Layer 4 of a small transformer language model trained on English Wikipedia (16 layers, counted from 0, width 128).
A neuron adds its activation times its output weights to the MLP's output. To switch it off is to set its activation to zero at one token and run the rest of the model.

Output weights of the MLP neurons that the questions are about. A number n stands for (n - 500) times 0.0017.
n31: 541,674,269,461,492,427,334,327,588,622,330,327,681,526,367,479,631,526,555,761,393,603,399,605,603,350,572,566,390,511,584,530,705,571,419,706,601,228,453,529,613,382,283,608,271,500,369,290,628,504,579,411,574,332,367,436,463,565,469,378,458,650,443,747,492,318,595,462,249,457,492,400,822,384,509,537,635,388,665,439,338,778,468,676,610,553,689,592,448,479,459,695,553,584,589,713,278,580,400,428,560,725,547,185,530,649,648,602,492,352,815,541,500,404,244,857,299,458,529,504,576,569,464,559,555,681,496,398
n63: 447,451,412,567,545,558,776,283,662,560,359,640,676,511,552,658,550,504,474,180,552,446,543,352,484,470,537,378,568,538,274,556,556,329,591,593,554,349,452,816,599,348,496,606,474,531,710,532,638,338,528,328,484,449,177,578,336,349,388,449,609,649,558,550,275,484,436,485,399,664,591,381,584,525,513,608,406,675,676,451,368,641,418,433,584,207,274,699,249,565,584,582,700,461,471,333,500,345,562,365,667,452,152,626,705,603,741,408,324,445,513,483,780,325,516,392,317,625,322,576,351,562,592,526,234,520,871,424
n71: 668,563,707,556,596,429,474,312,369,477,370,640,425,595,518,300,444,788,357,425,484,672,461,390,781,690,617,689,493,524,485,322,664,661,500,556,424,516,487,221,493,687,317,438,820,406,411,493,671,699,486,397,525,465,445,467,644,586,740,630,398,518,448,400,620,486,597,661,464,421,730,477,631,542,550,452,373,328,508,496,367,531,555,347,722,613,584,443,445,379,621,193,444,601,591,570,359,434,464,580,544,655,504,591,594,739,643,583,421,557,584,428,434,729,449,534,556,395,463,353,642,476,597,253,442,526,564,544
n156: 428,609,408,813,418,482,382,591,545,401,434,421,645,508,750,533,371,500,514,732,418,771,569,536,566,645,509,551,513,394,302,333,693,597,687,218,436,304,695,611,432,204,339,290,359,673,727,473,415,820,478,450,692,264,750,495,184,415,421,552,392,540,627,691,555,344,443,643,630,324,700,153,617,277,505,198,670,469,703,568,341,679,341,376,447,440,458,304,451,351,532,532,758,607,336,626,513,752,349,365,622,490,429,468,606,395,460,743,818,548,451,556,372,495,522,399,178,586,660,778,702,621,518,339,679,518,722,475
n184: 382,230,461,555,538,436,690,512,388,588,438,467,536,629,680,548,513,349,496,677,724,483,795,310,471,343,391,474,357,468,487,230,328,369,419,464,697,740,495,465,559,623,226,450,351,594,544,595,521,391,644,517,301,434,473,856,565,341,752,557,336,220,462,674,449,290,817,708,425,688,629,282,314,435,287,530,342,584,401,407,755,812,728,735,344,574,382,517,379,607,310,627,569,316,668,404,575,408,727,517,609,571,463,323,545,467,561,553,414,297,596,509,394,434,454,539,410,336,441,685,561,577,582,412,474,412,617,357
n206: 760,234,714,399,561,439,584,202,698,656,646,586,415,526,789,850,500,353,412,486,485,571,527,309,236,529,708,740,306,587,548,539,534,328,547,469,662,711,527,56,369,595,509,634,285,594,481,399,274,868,847,188,289,175,668,551,581,609,581,529,491,646,481,653,438,660,291,491,564,391,656,568,530,576,397,613,495,565,628,374,659,325,696,528,491,664,210,365,463,451,347,519,339,527,653,722,605,389,450,731,565,466,509,414,713,455,464,327,785,469,540,419,559,418,472,670,420,460,594,405,185,525,373,544,544,890,509,373
n277: 557,605,511,410,330,533,536,573,500,587,327,479,639,641,682,179,419,488,439,670,396,493,354,435,521,485,371,582,391,530,556,523,343,447,329,377,516,622,424,622,598,574,434,382,527,450,360,745,618,647,762,761,587,402,427,759,552,448,803,564,627,521,362,731,574,424,454,534,336,588,455,373,426,459,439,515,851,460,456,714,620,557,467,478,419,576,331,556,496,546,663,667,471,524,574,464,617,568,519,547,619,409,595,367,500,570,704,546,341,333,802,589,538,710,550,434,269,555,412,330,560,554,348,451,625,471,507,500
n311: 295,380,462,306,588,690,435,546,645,779,721,729,382,266,446,409,668,400,447,674,510,579,288,482,630,410,171,566,393,780,266,481,692,500,676,587,270,582,441,740,523,451,747,532,949,461,466,360,295,381,635,670,544,414,549,418,316,599,650,644,386,370,810,405,458,548,374,410,573,361,434,395,778,731,161,407,231,505,547,781,801,615,315,621,509,247,357,495,223,564,392,611,514,465,598,463,604,495,564,637,683,394,563,396,539,522,454,244,355,606,226,632,582,281,404,664,365,448,672,632,242,525,469,283,490,367,628,419
n394: 443,386,433,415,513,686,614,492,426,413,642,406,669,504,730,276,393,495,491,545,351,554,273,395,586,369,483,482,547,656,495,311,401,819,407,293,676,153,622,572,460,290,482,491,651,821,486,659,552,290,573,456,293,354,430,535,293,315,705,271,375,414,668,649,571,219,650,447,483,666,517,918,528,608,565,407,399,461,223,443,616,537,372,86,427,322,782,505,305,355,487,597,500,458,578,408,608,478,514,583,696,509,483,518,453,623,442,397,607,254,538,464,500,263,188,442,652,600,580,675,413,378,157,477,509,356,551,241
n396: 476,500,444,638,397,393,500,340,446,481,353,404,582,503,649,408,444,615,450,650,477,742,160,292,554,368,293,387,394,425,694,438,546,610,607,590,599,311,832,365,592,482,459,554,394,636,538,593,598,325,593,548,616,241,508,777,496,533,401,393,413,525,401,476,493,542,618,602,514,557,500,439,760,474,292,530,351,347,537,365,186,622,463,467,500,355,553,436,572,244,511,507,422,344,532,540,532,704,394,496,456,639,482,271,224,443,374,578,631,500,702,635,377,504,406,608,467,549,625,384,591,378,543,443,386,730,423,376
n444: 446,454,445,275,841,366,475,454,639,556,374,455,296,485,532,322,572,378,478,313,350,420,671,645,593,586,698,316,456,461,560,539,402,577,513,331,428,715,505,645,467,565,382,558,585,557,622,267,512,690,520,425,736,586,363,331,462,519,324,608,623,703,492,441,580,643,427,427,451,657,588,311,433,411,290,727,422,483,403,562,447,673,379,584,399,445,616,470,200,218,738,233,584,433,346,669,696,293,281,611,537,461,435,589,562,218,827,528,547,736,545,278,391,728,619,745,247,540,701,322,440,553,589,548,669,674,612,455
n471: 514,720,356,609,586,395,608,582,687,496,522,420,548,417,486,531,632,484,500,469,488,496,564,500,533,204,448,439,460,423,361,469,557,449,354,697,597,457,539,672,586,366,436,655,724,401,558,434,397,693,500,642,529,550,389,448,477,583,455,228,578,569,384,447,492,717,245,455,206,605,550,755,444,607,590,511,562,270,792,384,507,585,597,508,562,631,342,577,375,603,233,343,701,631,559,670,452,404,757,463,485,433,507,561,437,576,595,660,546,328,500,404,441,600,404,534,439,723,680,283,647,368,391,780,321,366,425,655
n523: 541,520,358,745,205,384,472,384,578,645,574,612,432,596,577,566,375,297,433,651,82,561,386,393,492,545,579,467,573,147,541,350,518,458,224,346,401,303,532,455,341,771,242,406,619,437,608,488,665,426,512,619,538,574,707,290,402,568,344,570,447,636,324,455,472,774,574,445,535,508,340,401,461,679,437,665,517,441,415,472,384,181,336,520,527,513,681,570,692,504,341,432,367,459,468,626,649,709,766,749,476,216,264,439,335,650,548,477,512,504,483,500,479,467,614,504,540,474,476,748,541,483,628,550,591,480,550,430
n629: 770,526,654,651,670,492,534,552,619,453,386,471,629,591,602,685,534,582,520,465,628,492,601,346,574,547,444,570,343,299,449,516,636,606,670,525,430,540,373,523,621,621,722,485,512,448,736,319,403,359,541,455,562,567,508,507,751,672,676,629,493,338,432,429,462,518,467,591,489,365,500,574,451,616,488,390,469,388,677,654,522,465,455,443,537,310,223,586,496,456,593,179,109,407,593,627,441,571,386,313,279,468,467,214,452,412,755,471,435,642,639,481,346,410,377,546,286,396,424,369,661,536,574,677,264,301,590,315
n632: 573,312,362,580,216,522,426,424,233,345,564,653,355,508,449,277,566,419,583,652,584,354,320,574,436,527,361,379,373,418,273,32,741,695,316,620,291,795,520,424,614,700,690,353,533,333,623,264,457,758,491,347,626,718,690,530,487,469,528,555,458,615,728,319,456,291,573,663,271,559,626,328,448,290,252,328,623,496,295,662,517,254,377,256,542,615,577,437,401,375,428,338,522,417,442,626,556,539,848,275,839,413,423,536,472,530,268,457,478,559,415,509,367,663,543,482,593,579,518,652,532,308,534,582,436,413,714,404
n700: 512,567,473,471,362,715,682,484,496,449,491,634,434,590,560,223,684,740,616,541,585,748,610,261,630,678,601,541,625,533,675,263,404,547,589,450,510,318,371,468,243,444,509,750,804,824,509,496,553,781,452,708,598,422,500,676,455,361,635,680,454,903,518,596,568,699,794,331,631,358,462,486,576,650,495,205,417,575,329,668,422,468,740,451,582,583,771,450,378,759,754,669,486,508,727,434,339,601,428,513,672,328,470,632,618,530,549,487,333,521,462,355,765,592,294,415,325,294,719,554,482,709,305,278,708,504,615,461

Each question names a token from some text and the token that comes next. It shows the activations a of the neurons there, in the order above. A number n stands for (n - 500) times 0.014.

Then comes g, the gradient of the next token's log-probability with respect to the MLP's output, scaled to length 1. A neuron's effect is roughly proportional to its activation times (output weights . g). A number n stands for (n - 500) times 0.0007.

" Ye", then "men"
a: 507,496,493,495,479,500,500,497,486,511,490,491,485,505,493,495
g: 510,529,323,394,382,775,556,525,392,750,484,584,557,490,392,475,254,327,499,208,323,578,530,601,522,572,404,254,550,723,630,382,433,386,441,528,594,584,452,407,429,548,423,714,685,461,614,620,324,446,463,634,359,616,596,560,375,570,593,268,528,606,534,408,657,493,618,518,644,519,412,368,377,745,573,560,521,123,425,508,671,567,495,305,352,535,445,576,510,529,417,469,587,539,745,729,384,713,520,514,432,585,657,344,485,352,493,616,313,493,372,440,437,352,376,617,595,577,596,455,666,403,331,377,451,631,677,227
Which neuron, switched off, raises the next token's probability most? n394

" are", then " parties"
a: 496,494,494,505,488,515,518,518,520,469,517,493,484,508,531,511
g: 480,502,647,305,456,298,680,354,608,539,187,242,725,410,707,486,549,542,515,376,449,238,456,585,535,543,478,772,406,570,561,563,548,307,545,285,641,447,705,597,506,649,403,313,608,365,349,352,729,655,288,639,482,448,568,207,550,385,496,466,426,379,610,589,470,513,382,428,630,725,520,616,524,542,563,664,604,328,500,545,676,403,491,464,665,498,394,611,554,386,765,440,468,512,440,440,563,468,569,574,658,481,681,362,653,496,550,291,462,271,197,360,569,361,568,420,460,610,530,431,337,540,534,521,609,388,457,571
Switching off which neuron hurts the next token most? n396

" of", then " o"
a: 510,494,496,516,500,514,501,506,504,503,483,505,502,500,588,496
g: 492,678,410,363,307,711,532,512,517,439,543,515,377,460,311,572,214,371,494,466,467,680,562,606,516,626,458,404,513,400,602,562,300,433,304,764,488,572,416,604,540,590,720,608,469,434,646,357,539,638,517,572,349,650,417,642,462,603,462,545,619,646,597,487,443,312,555,383,299,549,603,358,438,538,589,652,352,534,513,583,586,730,471,466,452,685,543,668,358,650,348,545,349,757,654,401,504,422,560,242,564,617,385,613,418,569,319,764,517,538,666,768,385,504,254,733,600,211,483,638,600,333,426,626,574,544,387,378
Switching off which neuron hurts the next token most? n632

" the", then " contract"
a: 482,505,510,459,503,495,500,483,499,281,523,489,497,502,508,535
g: 741,507,452,593,551,379,692,557,541,590,427,316,545,569,502,402,477,614,490,409,563,539,211,404,590,405,476,580,520,309,476,366,459,422,578,171,470,558,722,623,370,526,547,371,419,455,462,391,512,494,627,482,496,623,596,422,488,490,470,493,737,371,383,388,651,510,552,845,571,555,498,775,750,477,478,396,479,352,681,443,643,476,509,438,389,565,451,507,654,425,491,771,489,367,632,429,256,350,421,495,423,382,652,581,287,430,390,377,405,292,619,280,715,354,645,614,486,268,443,400,261,521,292,566,550,522,350,773
Which neuron, switched off, raises the next token's probability most? n396

"The", then " Sim"
a: 503,486,508,499,539,494,483,512,509,422,537,495,493,512,500,495
g: 419,864,437,434,397,614,290,542,454,649,435,397,431,391,390,595,319,250,448,465,454,624,501,265,585,380,341,404,518,401,655,722,315,473,477,435,684,653,455,660,537,449,507,551,433,509,562,531,449,563,506,334,479,427,364,401,725,639,586,479,546,661,532,347,380,393,524,623,293,417,569,352,545,497,690,568,334,581,414,436,413,738,590,438,391,388,615,646,559,564,433,384,579,459,381,530,642,776,559,306,498,278,392,459,667,323,488,465,576,477,466,726,385,374,401,705,379,247,575,826,667,457,347,456,373,483,415,307
Which neuron, switched off, raises the next token's probability most? n396

".", then " There"
a: 502,510,510,499,500,500,500,584,504,493,495,498,481,504,501,511
g: 280,375,558,515,560,316,533,553,492,403,658,746,550,646,492,258,482,723,466,538,521,205,543,632,647,547,595,292,452,347,306,593,693,597,433,665,600,349,622,463,777,558,579,383,477,402,577,407,612,593,374,505,466,542,591,311,434,390,480,482,610,366,489,612,365,405,618,523,543,450,544,353,689,597,429,573,515,501,491,719,669,414,632,435,336,295,270,413,405,646,547,564,474,255,742,462,222,568,545,498,545,466,354,447,487,661,640,336,721,657,562,470,489,682,419,473,302,758,469,560,431,569,583,421,448,268,300,521
Switching off which neuron hurts the next token most? n311

"he", then " civilian"
a: 501,520,517,510,489,494,497,505,478,490,513,501,507,530,504,489
g: 453,483,480,375,620,706,518,707,514,627,551,411,637,421,808,609,639,456,564,791,618,448,568,476,564,592,137,443,305,465,739,481,482,516,372,297,285,362,496,565,339,318,541,612,726,505,634,416,644,334,730,609,421,550,535,600,673,497,577,347,714,397,262,310,468,576,437,403,618,497,525,562,473,316,548,524,610,373,578,732,570,527,567,321,508,424,286,512,394,358,535,570,365,403,609,574,562,498,552,454,539,466,547,312,563,460,621,652,532,528,419,340,607,819,387,425,668,569,614,400,339,757,492,444,611,423,504,543
Switching off which neuron hurts the next token most? n629

" the", then " decor"
a: 477,492,508,506,501,493,433,517,506,254,506,489,494,497,498,493
g: 493,492,711,604,461,410,266,654,546,503,470,524,590,353,379,526,402,265,350,347,438,418,417,565,678,641,414,305,266,310,456,501,585,714,402,468,463,367,634,351,559,488,659,497,623,534,419,577,255,155,361,492,402,450,565,739,564,192,750,515,580,311,477,530,284,247,570,294,505,486,452,506,582,592,296,498,608,387,572,406,534,509,468,387,427,431,343,623,376,312,287,440,534,411,588,574,457,420,792,445,535,646,643,493,485,358,554,684,608,448,479,490,679,374,623,505,597,525,616,559,489,325,435,471,509,799,484,492
Which neuron, switched off, raises the next token's probability most? n396

" to", then " be"
a: 503,500,509,493,499,894,500,495,504,501,490,513,495,508,499,491
g: 695,355,711,774,458,857,415,392,460,572,647,519,518,391,389,384,396,512,457,402,485,587,545,424,392,438,557,152,502,629,495,528,452,409,132,290,277,589,509,559,567,422,473,528,131,407,419,589,293,537,490,325,728,520,355,537,449,563,373,276,355,661,503,473,510,673,623,518,428,541,556,720,556,638,441,297,634,722,431,451,509,481,451,421,501,594,501,629,490,443,502,587,335,576,269,554,606,383,472,400,488,439,408,491,742,338,518,564,568,478,621,680,382,537,328,488,518,433,356,373,691,468,653,460,375,402,459,389
Switching off which neuron hurts the next token most? n206

"rad", then "icted"
a: 457,512,503,489,493,505,495,480,499,517,488,498,482,503,530,485
g: 797,595,808,539,550,471,512,520,676,527,634,353,584,505,404,324,535,388,242,468,276,327,460,540,538,385,340,528,577,416,523,585,545,198,438,532,658,472,470,392,488,343,411,280,680,677,505,563,337,608,244,653,374,545,496,658,387,597,428,490,451,579,492,630,513,431,478,550,517,247,392,624,359,403,499,376,418,559,650,432,778,465,308,555,280,357,459,538,364,625,491,701,344,513,687,403,430,648,371,525,367,460,511,772,589,306,596,824,448,464,435,393,762,552,423,463,435,580,532,506,552,555,584,536,718,446,446,504
Which neuron, switched off, raises the next token's probability most? n632

" for", then " vo"
a: 457,501,513,501,499,531,456,502,487,495,501,516,486,509,513,498
g: 593,513,419,417,245,427,395,559,485,478,525,406,336,550,534,552,394,495,507,294,597,459,596,606,384,558,471,319,340,525,510,624,345,618,863,368,731,475,366,591,395,505,663,370,378,480,532,444,542,489,515,513,300,565,645,557,673,242,397,401,489,610,324,406,526,268,668,608,436,468,627,513,539,687,532,878,464,205,431,557,492,484,521,600,531,257,359,373,508,460,469,522,456,796,530,436,263,622,321,286,422,579,471,482,526,417,343,496,485,753,376,583,542,363,457,496,480,310,433,618,464,700,415,433,337,329,314,319
Switching off which neuron hurts the next token most? n277

" The", then " Wal"
a: 493,502,503,478,501,497,500,495,515,431,508,499,457,507,530,568
g: 513,640,610,449,482,657,344,441,525,785,370,445,565,507,300,581,618,260,444,542,296,742,617,339,613,634,458,437,319,637,565,609,281,296,485,424,482,569,367,706,417,517,513,540,544,642,737,593,360,603,501,449,445,421,546,633,651,562,810,370,692,517,474,604,657,378,596,734,427,525,513,401,426,428,437,507,477,613,603,501,325,594,452,542,455,445,869,664,487,467,410,357,530,583,285,481,541,488,439,601,423,588,314,844,411,605,474,541,498,359,626,606,559,367,556,378,250,529,417,512,575,751,355,350,575,596,608,353
Switching off which neuron hurts the next token most? n700

" to", then " pitch"
a: 497,498,498,498,509,968,461,501,501,505,497,510,473,515,471,504
g: 574,271,344,679,637,357,773,540,481,509,657,675,141,580,529,447,764,518,565,370,519,362,437,613,598,400,515,613,535,502,381,272,543,626,473,537,344,430,476,398,549,233,553,343,515,388,479,455,469,478,342,504,666,547,565,667,262,450,242,636,473,474,283,489,725,629,245,494,464,544,682,568,586,407,410,301,541,540,559,578,557,436,409,530,609,341,563,531,498,391,354,349,511,363,508,352,669,294,570,720,514,690,362,473,381,535,412,530,696,340,492,369,624,577,545,573,611,456,643,434,356,537,515,637,439,275,757,612
Switching off which neuron hurts the next token most? n277

" the", then " 1960s"
a: 480,492,504,493,500,495,434,504,508,282,505,485,500,482,497,493
g: 511,343,413,597,573,377,729,476,356,556,434,581,613,744,569,421,586,493,527,452,374,188,489,560,486,364,585,592,565,528,566,307,692,465,595,646,175,346,782,433,453,290,384,498,446,461,467,439,579,578,377,638,653,594,430,468,380,543,360,739,585,310,563,656,550,731,480,427,605,597,590,679,522,416,555,395,564,605,600,544,479,405,662,603,418,719,460,406,512,438,708,568,687,504,554,599,329,176,396,668,255,482,632,375,525,571,576,400,381,439,404,421,689,506,638,416,325,809,538,555,410,443,764,540,581,386,536,480
Switching off which neuron hurts the next token most? n396

" the", then " ability"
a: 474,506,508,442,501,494,479,483,497,330,519,480,499,501,514,542
g: 427,598,401,395,419,627,253,355,550,407,399,515,204,338,507,479,362,437,235,376,418,505,536,571,599,637,562,426,750,471,382,573,395,460,471,460,517,454,448,555,653,647,488,454,366,540,526,447,682,529,366,361,293,386,356,578,403,546,457,460,532,425,225,253,450,499,183,570,442,453,548,485,314,290,685,489,274,521,400,511,497,747,537,353,412,550,653,562,336,336,592,604,579,363,377,614,642,667,547,566,464,453,541,625,598,673,533,426,432,706,531,635,392,378,407,708,675,377,550,387,524,465,165,608,344,569,438,198
Switching off which neuron hurts the next token most? n156

"iling", then " was"
a: 516,477,496,492,500,506,497,469,507,479,501,495,447,494,818,496
g: 569,636,401,419,701,702,495,438,443,495,581,528,459,359,594,661,621,329,398,493,542,790,641,368,504,504,372,577,308,709,506,575,447,320,764,439,510,518,298,545,404,584,478,582,443,620,737,537,488,693,390,431,664,441,550,491,626,448,461,226,504,664,372,344,648,479,439,591,523,513,619,288,195,395,558,366,336,471,591,418,383,644,402,381,655,493,536,695,628,527,550,399,447,694,418,543,575,795,617,476,499,374,220,514,687,443,431,628,501,589,331,634,351,611,505,357,327,320,503,516,552,568,165,329,616,477,433,471
Which neuron, switched off, raises the next token's probability most? n632

" more", then " voice"
a: 500,520,501,458,456,496,496,488,523,501,499,499,466,491,512,494
g: 485,620,312,500,433,665,497,463,545,616,430,371,525,327,304,655,265,423,526,236,559,763,571,473,417,680,202,479,454,499,632,682,393,313,475,638,583,572,407,654,275,370,565,617,706,584,465,452,518,628,424,357,276,328,427,595,445,315,586,510,546,655,445,417,503,339,521,517,203,342,416,506,462,702,584,653,469,665,531,539,463,502,534,248,438,699,597,666,454,500,453,527,430,417,338,436,736,599,498,399,616,701,438,571,378,370,399,660,384,491,295,588,641,486,254,640,690,275,470,464,470,470,434,500,349,653,526,381
Switching off which neuron hurts the next token most? n156

",", then " counter"
a: 494,500,501,501,500,502,498,488,518,494,504,479,489,504,561,502
g: 590,445,362,753,641,504,573,429,318,533,267,376,641,715,530,613,526,510,535,510,373,412,542,611,517,448,577,766,435,532,585,644,533,582,581,642,638,278,484,520,433,602,549,347,296,524,349,430,486,617,613,666,492,526,499,342,522,339,414,528,579,243,781,345,506,606,626,556,478,548,444,694,584,212,345,754,547,447,674,494,574,481,443,623,538,507,421,476,243,547,498,638,299,321,555,428,717,412,456,655,535,423,681,343,540,493,444,185,374,392,248,255,519,468,284,465,457,647,551,422,499,697,467,485,658,640,580,625
Which neuron, switched off, raises the next token's probability most? n632

"is", then "."
a: 498,483,486,471,496,493,493,491,507,497,495,497,445,513,498,495
g: 234,709,415,455,504,736,311,472,549,515,472,467,347,194,411,452,465,602,666,360,301,684,484,561,583,478,394,359,423,570,532,438,465,404,531,600,608,641,313,547,708,572,649,528,641,539,591,426,407,444,417,440,437,482,497,490,550,530,735,468,405,695,523,205,501,449,383,495,323,360,628,188,370,723,603,396,621,598,431,440,537,623,471,475,623,459,364,778,488,604,579,486,451,625,534,583,603,651,674,486,407,773,357,587,492,387,466,665,494,664,585,789,419,640,435,556,617,228,520,467,757,589,327,323,439,582,446,434
Switching off which neuron hurts the next token most? n523

"Over", then " Performance"
a: 336,510,483,502,571,494,498,512,500,513,501,509,500,511,500,477
g: 482,769,470,376,425,572,294,454,500,579,582,399,550,291,429,699,413,491,443,369,537,815,642,496,649,597,328,424,415,488,537,656,360,642,474,351,482,699,258,477,539,512,523,588,447,491,548,426,432,352,442,552,167,169,403,681,718,445,661,460,576,619,472,310,469,298,627,578,329,367,646,387,390,592,739,416,299,482,484,609,579,479,647,355,565,616,476,475,571,443,457,531,556,542,365,435,572,817,583,343,482,582,406,624,504,368,217,527,693,408,354,532,533,578,508,613,607,278,321,398,533,509,399,571,502,500,545,263
Switching off which neuron hurts the next token most? n31

"led", then " co"
a: 505,510,517,486,502,501,500,492,523,498,497,506,499,504,502,522
g: 724,348,440,647,498,447,465,477,372,313,683,332,547,800,502,353,621,760,591,606,560,285,308,642,643,447,660,542,441,312,591,432,835,543,459,530,519,561,614,329,648,422,460,328,544,608,487,473,495,499,491,509,612,523,493,322,322,333,324,443,460,375,534,645,473,490,689,577,495,640,668,808,647,595,541,519,586,381,498,384,548,403,524,236,636,524,354,443,326,302,461,561,546,389,805,577,323,376,601,676,535,579,487,256,415,574,485,379,328,565,514,287,504,474,672,565,527,529,621,351,294,518,417,618,477,596,429,575
Switching off which neuron hurts the next token most? n394

"by", then " of"
a: 500,481,516,616,528,509,491,466,487,495,484,507,512,513,502,512
g: 452,199,614,289,536,428,589,435,515,551,555,601,284,599,553,430,824,485,606,728,514,563,222,486,412,421,595,410,282,431,631,381,611,430,489,709,518,454,472,704,839,225,625,455,339,413,636,505,440,462,427,633,386,752,365,647,363,521,556,575,627,521,606,680,232,534,675,289,411,567,600,466,580,476,391,458,425,434,581,545,517,257,443,442,526,500,393,383,545,326,335,523,366,507,503,574,421,555,593,408,368,429,553,612,386,408,332,290,277,527,703,517,539,554,627,691,411,609,655,429,459,610,524,518,346,553,518,711
Which neuron, switched off, raises the next token's probability most? n156

" the", then " conflict"
a: 472,501,508,491,495,487,457,497,508,286,507,487,500,501,500,526
g: 626,340,362,645,631,584,667,495,352,567,356,369,588,656,572,360,661,354,517,599,409,444,410,403,725,414,509,398,462,393,479,423,601,504,480,610,354,319,554,553,428,310,438,234,535,626,348,436,517,353,483,680,644,465,445,665,290,550,524,346,644,557,626,760,465,626,564,533,705,721,554,447,540,493,575,655,599,280,684,526,452,525,332,347,563,446,385,505,412,518,403,518,437,600,581,445,339,262,509,714,293,478,688,162,388,582,508,406,526,372,647,163,457,363,499,311,368,437,541,475,275,625,548,475,667,667,390,425
Which neuron, switched off, raises the next token's probability most? n396

" list", then "s"
a: 414,513,455,506,522,489,509,540,485,497,584,501,484,502,492,504
g: 400,495,321,517,496,478,544,555,639,734,444,549,318,596,390,666,434,444,609,479,364,584,460,426,359,538,473,366,539,278,599,468,448,531,499,565,328,674,367,310,285,403,761,227,350,483,535,557,363,435,493,588,108,358,371,633,735,389,518,506,395,711,544,584,580,348,391,595,501,449,472,649,550,432,306,480,391,626,455,516,372,492,530,503,221,673,401,510,745,454,476,731,468,327,537,515,713,599,394,277,447,575,441,515,424,505,372,568,696,431,306,675,339,630,464,605,567,524,369,559,536,418,233,299,557,506,271,472
Which neuron, switched off, raises the next token's probability most? n444

" Patt", then "y"
a: 508,536,500,519,495,458,499,487,490,505,501,472,529,508,519,508
g: 763,528,595,589,506,243,745,636,434,473,614,589,606,648,477,288,589,650,566,659,440,342,426,460,496,530,532,751,624,464,573,426,772,376,530,656,430,413,597,601,444,630,409,481,458,370,375,406,379,450,405,587,548,493,713,573,261,316,317,739,460,249,562,672,615,640,451,540,611,518,637,644,380,532,515,399,753,699,747,404,457,317,476,639,497,597,478,408,342,459,482,496,662,329,594,503,427,495,506,718,347,401,596,491,389,547,664,308,553,239,559,368,474,349,519,440,366,684,643,678,516,477,527,695,599,436,595,640
Which neuron, switched off, raises the next token's probability most? n471